Layer 6 of a small transformer language model trained on English Wikipedia (10 layers, counted from 0, width 128).
A neuron adds its activation times its output weights to the MLP's output. To switch it off is to set its activation to zero at one token and run the rest of the model.
A neuron's activation on a vector x is SiLU(gate . x) times (in . x), where the dot is the dot product.

Input weights of the MLP neurons that the questions are about. A number n stands for n times 0.0067.
n133 gate: 29 -6 25 -15 25 -7 -27 4 -8 -16 10 -16 -20 -10 10 4 24 1 -7 -33 -7 -23 -17 7 40 -9 -10 30 2 -26 -50 -15 -22 5 37 4 19 24 -5 32 1 8 -2 24 29 -3 -22 -49 1 -9 -6 -6 48 9 -18 14 -94 35 18 39 -5 35 -45 19 -12 31 -18 43 -13 -9 -44 41 -19 15 -45 27 -11 -1 -3 8 27 -18 -34 -3 70 -32 11 13 2 0 -14 12 14 -9 -34 32 7 45 28 1 17 20 2 -20 29 10 41 45 13 -21 -13 14 -22 -6 -12 -2 21 -13 37 -28 -12 -68 -12 -15 27 37 -21 5
n134 gate: 5 28 8 -28 -32 -3 14 17 -4 0 -16 1 6 -12 -11 0 -12 15 -7 -7 14 18 -24 43 -24 6 -6 31 10 0 -40 9 24 21 14 -27 -17 -19 -1 2 1 36 6 1 27 20 27 19 25 -32 15 26 -1 -10 -26 -47 -22 -1 18 -40 -12 -40 -18 -12 -22 -12 26 -9 -31 -37 4 -18 -14 1 32 22 40 35 -44 19 -1 25 -2 0 25 0 -3 18 -13 9 -29 9 24 29 -6 4 34 4 15 12 24 4 -71 -11 -59 -26 24 10 4 -13 -16 -44 13 41 23 -57 -49 29 -6 13 1 14 -18 7 -2 20 47 25
n139 gate: -34 10 7 15 -14 -26 -9 26 11 -23 0 2 12 2 10 -14 16 6 26 -1 -10 -10 5 31 9 22 17 1 -20 20 -7 24 -14 1 -10 -17 -20 20 -2 6 -10 8 19 6 -12 36 -9 -11 -20 54 -3 -26 9 13 36 2 -26 23 -22 27 5 -47 -8 -22 -5 -35 4 -4 -24 -44 8 -14 20 -17 20 -26 31 16 -5 -1 9 15 -6 -45 6 52 19 18 -2 36 7 32 21 -9 23 -22 -14 -23 5 54 4 0 3 -32 -22 -7 10 27 -14 45 49 9 3 8 32 -4 -20 11 45 -35 8 34 -1 19 -17 1 12 -19
n164 gate: 42 28 2 -5 -15 -36 -24 -36 12 -28 -44 -29 -13 8 50 -13 -1 22 -21 -44 22 -41 -19 36 13 -33 -32 39 -16 -14 15 11 0 -2 30 -10 9 28 1 0 19 -16 -31 6 -8 -12 -29 12 12 -18 0 -10 6 -23 -21 -21 -57 36 23 -31 5 5 -18 28 -38 -16 -7 9 7 10 -33 39 23 2 3 29 -8 -19 -4 -5 1 -32 2 19 2 -21 33 9 6 -11 -2 8 24 17 -17 -40 1 -20 18 5 -11 -35 7 -41 -41 23 25 27 -6 -4 10 11 -54 25 -20 14 -9 -28 18 -13 -12 -35 -5 0 46 -1 -6 -7
n200 gate: -3 9 -38 -34 -11 3 31 -13 19 23 13 -9 20 0 22 -3 17 12 28 -16 8 21 -9 7 35 26 -19 11 -17 -54 -35 33 3 4 -31 -45 -45 -16 20 8 -3 6 1 -5 -7 -13 12 -16 3 36 -47 -23 -19 7 12 -21 -34 31 31 20 -7 -17 18 -19 6 -9 -26 7 -15 7 12 5 -16 -1 -9 -31 -11 -2 -9 -15 -6 -6 -38 -14 25 -25 -13 10 21 -5 9 -34 3 -7 32 35 1 25 -15 25 -38 0 11 -53 1 -52 8 54 -38 0 23 -25 18 -12 5 -30 5 16 14 -37 6 -15 18 -5 7 -31 -1 3
n213 gate: 27 28 -21 -30 24 -36 -4 -20 4 27 -31 23 -26 31 7 16 -22 -12 -12 24 -8 22 23 6 15 -30 62 43 32 16 6 23 -16 -37 10 -25 17 5 -13 13 -10 17 35 12 -7 20 7 1 18 -39 9 -9 10 17 18 15 -14 -2 0 -34 -15 13 8 -18 5 -6 21 35 -21 -11 -11 9 -16 -16 12 -57 35 -5 -5 5 -11 13 24 -3 -2 -8 -6 1 -17 30 1 -5 -33 -50 19 -28 24 21 -25 3 -37 0 5 10 -39 -24 -5 2 -24 57 -25 11 -4 -21 11 -3 -3 -18 -19 7 36 44 -19 -35 0 5 2 -29
n133 in: -26 5 -40 -5 -50 -3 8 26 1 -2 12 12 16 -44 7 52 1 21 -8 -30 -4 -2 6 -23 31 11 48 23 -24 -13 -19 9 28 -5 -46 13 -14 21 -9 13 3 6 5 -13 5 -29 10 7 -3 15 7 27 20 22 11 25 -3 30 -1 27 -60 25 47 -18 37 -3 -15 -9 -32 -6 -26 19 -56 -33 -20 40 30 -28 14 5 5 -8 -12 -21 -3 -12 25 9 -30 5 -1 -69 -3 13 -7 22 -4 10 -9 -10 -32 29 -33 -11 21 -25 -3 4 5 -44 -8 15 11 -20 28 29 -5 -9 24 -35 -4 13 -24 -15 15 -20 -2 -55
n134 in: -22 -2 11 -30 -22 -1 -1 20 -1 -11 -15 -20 -10 -66 -30 -7 -20 36 -6 2 16 11 -7 19 -24 36 -16 16 -7 27 -37 15 -24 31 2 -7 -21 -38 1 8 22 11 -9 17 23 35 -8 -34 6 -21 -34 1 8 -5 -7 -13 -30 17 14 -32 -2 -10 -3 -26 -25 12 -12 -20 -2 -3 -6 16 -3 -13 5 -17 32 11 -14 14 -33 27 -23 -59 8 16 -38 14 -16 17 -14 -22 31 -6 -27 -9 27 39 -3 -9 20 16 -28 3 -43 -10 3 -31 -4 2 -9 3 -6 33 33 -43 -4 -4 -6 -12 -11 4 -35 9 -12 19 7 31
n139 in: -6 -2 29 -6 8 -11 -28 -28 -14 -34 -3 -8 -1 -5 -16 -9 -11 -35 -29 0 20 -33 29 -16 -8 2 0 1 -20 -12 16 -8 -20 19 44 -15 0 -14 14 -16 -9 -16 -25 5 -26 25 0 -34 -1 9 -7 -12 27 5 1 -26 -19 9 12 22 1 -13 -1 1 7 12 -39 20 -43 -24 -10 -31 13 6 -9 -25 0 -12 4 17 2 23 -17 -45 17 40 24 20 1 7 -14 17 -28 -19 -21 -25 33 12 41 1 1 2 11 -9 -14 -19 5 0 20 30 -18 22 14 5 -3 -20 6 -6 16 -15 1 -4 4 -60 -2 37 12 -40
n164 in: 31 -12 -27 19 -15 -24 -49 -17 8 -14 -15 -28 26 -34 19 1 -23 36 11 1 25 -22 -22 25 45 -32 -24 13 2 23 7 14 -11 39 -12 17 17 3 20 9 18 -14 -8 -4 -1 -1 -33 4 -14 -18 9 -23 -22 -10 -22 -16 11 -11 12 -16 -7 8 -26 12 -31 18 29 34 13 16 -3 27 -6 -22 10 47 -14 -54 -3 -21 -5 -21 11 40 -9 -6 34 8 21 13 14 4 -14 26 29 -16 -1 33 8 24 -1 5 21 -11 -2 54 -22 28 29 9 24 16 -27 5 -6 16 -19 4 -11 -8 4 -7 15 20 27 4 13 4
n200 in: 2 -14 4 -12 -7 -17 0 -1 24 -8 16 -6 4 14 -3 -1 5 13 -20 10 -11 25 -17 -2 14 18 -7 2 -37 -24 26 4 5 3 -25 -16 -29 -35 21 2 21 -5 6 15 -2 -39 20 4 28 50 4 -5 -7 18 43 -30 -3 -35 -2 1 23 4 40 4 -24 -4 -5 -9 2 23 15 5 -7 13 -9 -16 -12 -13 27 -14 2 11 -31 -28 7 6 21 17 29 -19 12 -23 30 -4 20 4 -25 25 -48 5 -38 -7 24 -36 -26 -16 1 43 -15 -12 -19 29 32 0 -31 -25 13 -22 -11 -54 -6 -3 8 -19 1 -28 -9 6
n213 in: 1 5 16 6 30 -3 17 44 -26 -25 15 23 7 26 10 -28 20 -6 -10 -18 18 14 8 14 -8 -2 0 -45 -17 -13 -14 -13 -2 -9 47 -23 -26 34 -7 1 8 32 -12 17 -17 -8 -5 -6 0 -14 6 1 24 -4 19 23 -3 -27 17 19 13 -13 -8 24 13 11 -18 -13 -33 36 2 7 -23 3 -34 -6 -24 16 -19 -23 -6 -12 18 37 6 14 9 -5 -15 -2 17 5 0 -28 25 -14 1 62 2 6 23 32 34 -12 1 -1 10 -29 13 10 -27 -44 24 -9 -9 20 -19 -28 -5 17 15 -10 -31 -8 19 24 0 -52

Output weights of the MLP neurons that the questions are about. A number n stands for n times 0.0057.
n133: 2 14 -31 -4 -3 -45 -31 3 -8 -14 -30 -40 -19 8 -9 -1 -8 23 43 44 -3 -10 25 -5 7 -11 -26 19 14 17 -1 21 7 26 -55 -1 26 12 -42 -30 20 -31 -50 -43 -33 -11 -4 -1 -11 9 13 -1 -23 35 -40 16 28 -26 11 -36 -22 -19 -51 28 2 34 14 -28 45 -31 -17 -16 -21 -17 -21 4 3 9 24 -9 21 -19 -32 40 -18 -17 -14 -46 -19 75 -6 47 22 4 -23 -15 -12 -56 10 9 16 -4 -9 4 -9 -25 -18 23 -38 -9 -35 -36 -3 -85 -27 11 30 13 -44 -69 -37 -7 -18 1 2 -19 5 -31
n134: -5 -26 25 9 -21 11 -9 10 0 -8 -10 1 21 -65 -24 0 -34 22 14 20 -3 31 -15 0 3 39 37 8 4 76 34 10 -33 35 4 12 -25 13 -11 -89 45 1 -26 28 -1 17 24 -38 -13 -32 -14 15 9 19 34 -9 -47 19 -32 16 43 -27 44 -58 -39 -13 25 -39 -2 -8 -14 -23 10 -4 -14 4 -17 19 -39 -22 -45 9 -5 -25 6 -9 5 31 23 26 7 37 -37 20 15 30 7 2 -16 -8 26 -6 -2 -20 45 -22 -1 -40 5 -12 35 -39 9 17 35 15 33 11 -4 8 12 -23 -48 31 13 38 7 21
n139: -17 -7 9 8 -18 -18 -17 -8 4 -17 -41 21 20 -24 2 33 -3 18 65 30 1 -11 16 9 8 -11 13 -3 4 20 -8 -35 12 6 -7 -15 2 8 -21 -21 9 -40 13 -2 6 21 -48 -8 -6 53 36 7 -26 7 -10 -20 -32 -13 -28 35 -8 12 -42 -5 -39 25 48 -25 -5 3 -35 40 -10 -16 9 -7 32 16 4 -2 0 33 -14 -31 -30 26 -11 8 -1 50 -14 3 -10 -36 1 -21 -11 19 22 17 26 44 -37 29 -8 -18 11 35 -13 -24 14 -10 -18 -23 -9 -37 21 -19 1 29 -6 -12 15 29 -12 28 1 -7
n164: 11 -5 -1 17 50 14 16 -6 36 26 -22 32 -25 2 -40 -1 -9 40 -1 1 31 23 21 -13 -5 -6 -67 -10 -57 5 4 38 36 0 1 10 -4 -2 38 -69 -12 -1 3 -8 -51 23 -54 17 10 5 8 4 1 22 -1 17 3 -25 -30 -34 4 -7 8 -12 -24 25 10 -11 66 6 -14 -18 6 -16 2 38 -11 -22 9 -10 -5 24 9 -33 2 14 -10 -14 26 16 26 2 -23 15 4 -38 -77 -31 -11 -12 18 -10 8 -10 -3 35 1 -6 -5 -20 -23 24 6 11 -32 -7 17 57 13 11 47 -2 27 -7 8 -2 62 -17
n200: -11 19 0 -5 4 12 -49 -12 -11 29 1 -6 -35 9 -5 -13 -8 12 -23 35 -12 -7 -37 0 -19 -4 16 27 -15 95 26 -2 5 11 -16 4 28 -7 10 -10 -8 -46 18 -38 -17 11 2 36 -22 -5 18 46 18 3 -27 49 47 -32 11 -35 19 33 -10 29 -21 -22 19 -10 21 34 8 14 -20 -30 30 15 13 -19 17 -42 -8 -21 53 7 26 15 22 -7 -34 29 29 -2 8 -12 33 -8 20 -4 12 -8 23 32 25 38 -12 22 -15 -20 -11 13 0 41 -2 12 -2 27 0 -40 -3 23 -21 -27 -18 -20 -7 45 -20 24
n213: 7 2 -14 -2 -19 -9 -18 -15 -2 -12 -8 25 13 2 4 3 -33 10 -4 -7 10 -21 -1 40 49 -10 7 -1 6 -16 -10 -11 14 -6 10 15 53 5 15 -26 2 -10 -26 -24 -65 -14 4 7 1 -25 10 5 -27 11 60 -25 16 19 11 -41 -7 3 2 -4 6 16 -10 17 -42 -27 44 -61 34 -47 46 -51 7 18 -19 33 -16 42 3 14 -22 6 -13 -29 -28 -18 22 2 26 38 -1 18 12 -33 25 -27 -23 -41 -4 18 -3 -7 -51 24 -23 -21 31 2 -1 12 -13 19 -34 1 1 12 34 5 -1 -7 -9 8 -10 47

Each question names a token from some text and the token that comes next. It shows the vector x that enters the MLP there. A number n stands for n times 0.033.

Then comes g, the gradient of the next token's log-probability with respect to the MLP's output, scaled to length 1. A neuron's effect is roughly proportional to its activation times (output weights . g). A number n stands for n times 0.0042.

" | J", then "ac"
x: -1 -30 13 -5 -10 6 -24 3 -9 -7 0 -12 -3 -53 -17 2 -8 22 -23 27 -2 19 21 -7 -26 3 14 -18 -14 24 -4 -16 -24 5 12 -5 3 -15 -22 -56 31 13 -14 3 18 26 12 -21 -1 -11 -15 -4 8 -5 -15 -13 4 4 -4 -2 4 26 19 -22 -44 -4 -9 -43 -16 14 36 -2 -8 11 0 38 7 11 24 -10 -17 0 -12 -39 32 -12 -24 14 28 16 -3 3 -4 -10 33 -13 45 3 -5 19 25 0 -32 31 -2 -4 -6 -13 16 -21 3 14 -33 31 -17 6 13 7 -27 14 0 -1 4 5 -4 1 34 23
g: 10 -8 10 44 -41 21 -18 31 19 14 -33 22 25 -2 -20 -22 28 4 6 -23 -19 26 -9 15 -32 32 9 15 -15 0 -10 2 -18 -8 -4 -8 -45 -25 6 24 7 2 1 36 -1 -47 -2 1 41 -34 9 18 -37 16 8 7 -16 -18 -26 16 2 -10 33 -13 -19 32 -9 -21 -42 -7 17 -2 2 23 -20 -17 10 15 -4 -7 9 35 4 -35 3 0 -19 3 15 -17 13 33 -31 -18 -27 63 4 -10 -23 13 -19 24 -28 -5 -7 21 34 0 -11 -8 27 5 -24 -3 16 -26 -5 -8 -5 -15 32 -2 9 -18 -21 -23 -20 -26
Switching off which neuron hurts the next token most? n134

" ", then "17"
x: -17 -1 41 -26 -17 -21 14 15 -29 -3 -3 -2 16 -6 -7 -11 8 62 3 -23 -8 -4 -2 -5 5 -12 -44 -28 -33 6 -6 33 -41 -25 3 16 -37 -24 -6 -9 -2 -7 -27 1 -23 1 0 -15 -22 12 -29 -16 14 -32 22 6 27 26 22 -21 53 23 39 2 -54 40 -25 -21 35 23 -2 4 -19 -18 -20 6 -2 -15 -17 -16 -16 20 -27 -1 -23 -2 7 -8 -3 -22 -3 -8 22 17 38 14 32 11 -17 7 9 18 2 0 -18 18 -6 16 4 -2 2 -29 -25 19 2 6 0 9 32 -8 -16 17 -18 10 -18 22 11 -17
g: -20 24 -8 -45 11 7 -55 19 -6 9 16 -44 -2 13 -31 7 -20 0 32 -17 -2 33 0 -25 23 -23 -6 0 0 17 1 24 -6 -8 -37 -7 -5 29 -7 -19 -5 17 -30 3 2 10 -23 4 -8 -15 11 24 30 -16 -9 32 22 -18 22 21 40 25 4 48 1 -1 26 -28 -5 -3 -7 -5 5 -19 -21 23 -7 -28 2 15 19 -13 3 -5 -2 1 24 -33 12 27 0 12 36 42 -31 14 -29 2 23 11 18 12 7 35 6 5 -30 8 10 -35 -13 -52 -3 1 15 -8 -16 -31 -35 -15 17 23 -43 -22 17 15 22 11
Switching off which neuron hurts the next token most? n200

" | I", then "TA"
x: 23 -30 1 -6 -14 -13 -21 2 16 -29 4 -5 31 22 -14 -16 -15 42 20 -23 -37 7 -16 -13 -31 -20 -31 5 -5 32 26 -6 -13 -2 -1 21 18 1 -17 -17 -17 4 -17 16 -9 -22 -20 2 7 8 -4 1 20 4 -13 11 -19 21 -11 16 3 -4 22 10 -16 26 -2 -2 29 19 41 13 8 -13 16 19 -19 12 41 -16 -2 -20 -20 -2 0 -23 -18 3 -27 36 -5 -5 -7 -5 4 -23 -21 -31 6 -4 10 -16 21 45 -10 18 -25 -12 2 13 -21 15 -20 18 -12 25 7 18 1 27 -2 1 24 34 27 -3 33 6
g: 36 8 31 17 5 -28 -6 15 36 -11 4 18 -19 20 -9 31 2 16 -33 -11 -17 -18 16 23 -61 25 44 16 -2 -16 8 -20 19 -8 22 -17 31 35 -21 -16 -13 27 -9 -11 5 25 -33 -5 15 -25 52 26 31 -10 -8 22 -5 -6 25 -16 -8 26 -34 -8 6 -15 22 12 17 15 -15 21 -24 -14 13 41 -9 24 -35 4 6 -28 -13 13 -7 22 33 10 -8 1 -4 31 19 27 19 -7 0 -27 8 -5 31 18 32 0 10 17 -31 -28 20 -8 -5 -21 -37 -7 28 27 13 -5 -19 3 -3 1 16 20 27 8 16 -18
Switching off which neuron hurts the next token most? n164

" ", then ", and"
x: -1 -16 21 -21 -21 -24 3 28 -4 -3 -3 -6 26 9 -9 17 -7 38 16 7 19 -7 -1 -21 10 18 -13 -27 -32 24 -13 40 -28 -27 -36 18 -49 -24 1 -10 -10 -4 -19 -9 -9 9 10 -9 -18 35 -27 -4 6 -32 32 0 45 30 -12 -2 33 23 37 1 -23 31 -8 -36 -5 10 -2 9 2 -17 -6 -1 8 6 -5 25 0 4 -36 7 -27 -10 -15 3 -11 -8 -6 -13 30 4 43 23 6 2 -9 -12 15 9 -30 17 -2 7 -2 27 -7 17 26 -25 1 -8 -20 14 -7 8 38 -20 -13 20 -9 4 -21 14 6 -18
g: -6 -18 -12 -22 12 14 -29 19 13 -29 -37 -13 13 48 25 16 -26 9 5 48 3 27 -18 16 -19 -5 9 -8 4 10 56 9 8 34 24 -43 5 -55 -3 6 12 -7 0 12 -36 -20 -8 24 -9 -26 7 6 -9 21 35 25 7 -21 4 -20 -37 20 16 -20 -7 -7 -1 -9 -16 1 -24 12 11 -24 -3 -5 7 6 15 -25 5 34 4 6 -11 -18 -35 -20 3 24 6 -37 -23 8 -58 -17 -21 -33 -4 8 29 11 12 8 29 5 -30 -10 -1 -15 -49 -8 21 -33 -14 12 -3 -24 -9 -20 8 -3 -16 -10 -10 -30 1 -1
Switching off which neuron hurts the next token most? n200

" major", then " chang"
x: -33 -37 3 19 12 -30 -19 10 -11 -17 -6 -5 15 -23 -16 16 4 -14 9 47 12 -21 -38 -10 -3 -2 18 -16 -3 36 -19 -2 12 4 -30 -9 -19 0 -18 -7 0 -5 13 18 2 33 17 -3 -16 -6 13 11 -13 -8 -6 -9 19 -20 -22 20 -19 -22 23 16 22 -6 4 -13 6 -33 -23 -13 24 9 -20 14 2 13 -9 19 -18 24 -18 -11 -15 21 -2 5 -42 -2 -21 -20 -31 5 30 -7 1 -11 -11 2 23 3 7 42 14 33 -45 13 25 -30 1 -15 -1 6 -9 -24 -44 30 -15 16 -20 -2 25 5 -2 -3 -7 -17
g: -11 -9 -4 -7 29 -27 0 2 5 -12 18 -5 -35 -36 21 19 -6 -14 29 14 -9 -16 10 -17 46 -6 26 2 9 4 21 -30 -3 30 9 -8 -12 46 12 8 19 -3 -28 -4 -3 -21 11 -4 -11 34 10 -2 32 3 -14 22 17 -3 20 -28 -24 31 -53 0 9 -18 -29 -14 19 -20 -12 38 -29 25 18 -10 -25 -15 15 -15 -7 16 29 13 23 -19 -49 22 5 9 -19 15 -15 28 -7 -4 12 -3 3 43 -14 0 15 -11 -6 63 15 29 26 9 8 19 25 -47 12 4 0 23 -34 1 20 30 40 4 -11 -9 -16 -3
Which neuron, switched off, raises the next token's probability most? n134

"93", then "."
x: 3 -23 -11 -14 14 -18 10 13 -34 7 -9 15 -19 -8 22 -3 -13 -17 0 27 24 0 11 1 1 -6 5 0 1 36 -2 10 -9 9 -14 -5 1 0 -14 2 5 24 -41 9 -5 -21 0 -27 11 14 -10 19 -7 12 18 8 20 -33 24 12 -19 25 -10 -9 39 30 -6 -8 -24 2 -1 -15 15 -32 40 -8 4 5 16 8 21 9 29 -13 3 11 -21 -5 -2 14 20 -24 -13 8 -26 29 -4 27 -16 5 -10 0 37 -8 13 -15 -29 -1 14 24 -25 -26 6 -3 3 1 -7 14 66 -10 6 38 -46 -12 -25 -5 -45 -31
g: -22 -8 -20 -1 27 17 -37 19 -5 29 5 45 40 -4 8 6 11 2 -26 25 0 -71 38 -14 -20 -5 -40 22 -8 -12 5 4 7 5 -13 4 17 17 13 -6 -43 -6 28 19 -21 -9 -8 -32 -21 10 -15 7 0 39 16 -1 -3 -12 24 14 -6 15 41 19 -14 5 -23 -55 -28 14 0 23 7 23 -16 7 20 19 -11 -29 -2 -7 -12 -22 15 -16 -32 7 6 26 19 -12 -21 5 -29 2 -23 -12 -36 22 29 9 23 27 11 33 -30 4 12 10 -1 15 9 -44 -21 -2 26 -14 -19 10 -2 -15 28 13 4 -32 12 -3
Which neuron, switched off, raises the next token's probability most? n213

"\n", then "|---|---|---|---|"
x: 10 17 14 -18 2 -6 15 -20 8 16 4 -8 4 7 -12 8 -3 -3 9 -22 -10 3 -3 0 9 22 4 -24 18 71 -15 -20 -23 2 15 -4 6 -7 1 11 13 -18 21 8 23 7 -4 -14 -1 6 -5 -5 5 -20 -11 1 14 -19 3 -4 2 9 -1 -2 -2 18 -4 5 18 1 -11 18 11 3 10 -10 -10 2 -16 11 -1 28 -4 6 10 28 -7 4 -10 20 3 5 3 -11 9 1 -12 13 -17 -12 -20 -11 -1 0 -4 -10 -7 8 -4 -19 5 -2 -4 36 5 4 -19 -6 6 -8 5 8 -17 26 14 22 -11 7
g: -20 -2 -25 11 43 0 -15 -2 29 25 31 12 24 -7 20 50 -40 -16 9 21 11 -18 -8 -30 32 40 3 18 -29 1 -19 26 25 3 3 35 3 6 0 8 22 -11 10 -9 14 3 -16 12 38 14 39 -23 -1 -2 33 -42 3 0 7 -22 -7 -23 -26 -22 22 -5 -2 22 -3 -28 18 26 17 -10 -3 23 -25 6 21 -11 61 4 29 28 -25 6 -7 -18 -27 -17 -18 3 -33 0 -7 34 -1 -2 5 9 -20 -3 5 -33 39 16 -13 10 -2 0 -36 18 -2 30 -22 -11 -31 9 0 16 28 26 37 -12 -20 -12 4 0
Which neuron, switched off, raises the next token's probability most? n134

"D", then "ata"
x: -43 9 -4 -13 13 25 10 0 2 48 -4 -13 7 14 13 -43 -16 1 -16 18 -3 -12 10 -29 -24 30 9 -16 13 10 -3 1 -27 13 14 4 21 10 -35 -44 -2 -20 8 -7 -11 42 9 7 -50 -12 3 36 25 43 -11 34 27 -22 -2 15 -4 7 -34 7 19 3 -12 -23 27 27 30 15 -13 10 15 4 11 4 22 10 -11 7 26 -9 7 6 -11 -16 -12 -3 4 4 6 0 -3 23 14 -2 -17 -1 22 -15 3 42 17 -2 -13 -30 8 14 -26 -16 16 -4 16 10 14 -16 25 -3 -9 -34 11 9 -30 9 3 -1
g: 1 -1 14 20 -4 33 16 -31 13 -3 -30 3 -1 -37 14 18 53 -29 21 -29 -36 -33 26 3 19 7 24 13 4 9 -27 17 -2 45 5 -20 37 -50 -11 -17 0 35 36 2 -1 18 -22 2 -2 -22 4 -9 -11 -17 22 23 -17 -16 -22 27 -25 9 2 6 30 7 -19 -5 -25 19 9 7 22 22 16 -27 8 11 -9 -8 -17 18 11 -21 41 -10 1 1 10 -46 0 4 24 7 -1 17 19 13 0 4 0 49 -8 9 -12 9 25 -25 3 10 1 41 -10 25 22 -21 -37 39 11 -10 17 -26 5 -43 -1 28 13 -20
Which neuron, switched off, raises the next token's probability most? n133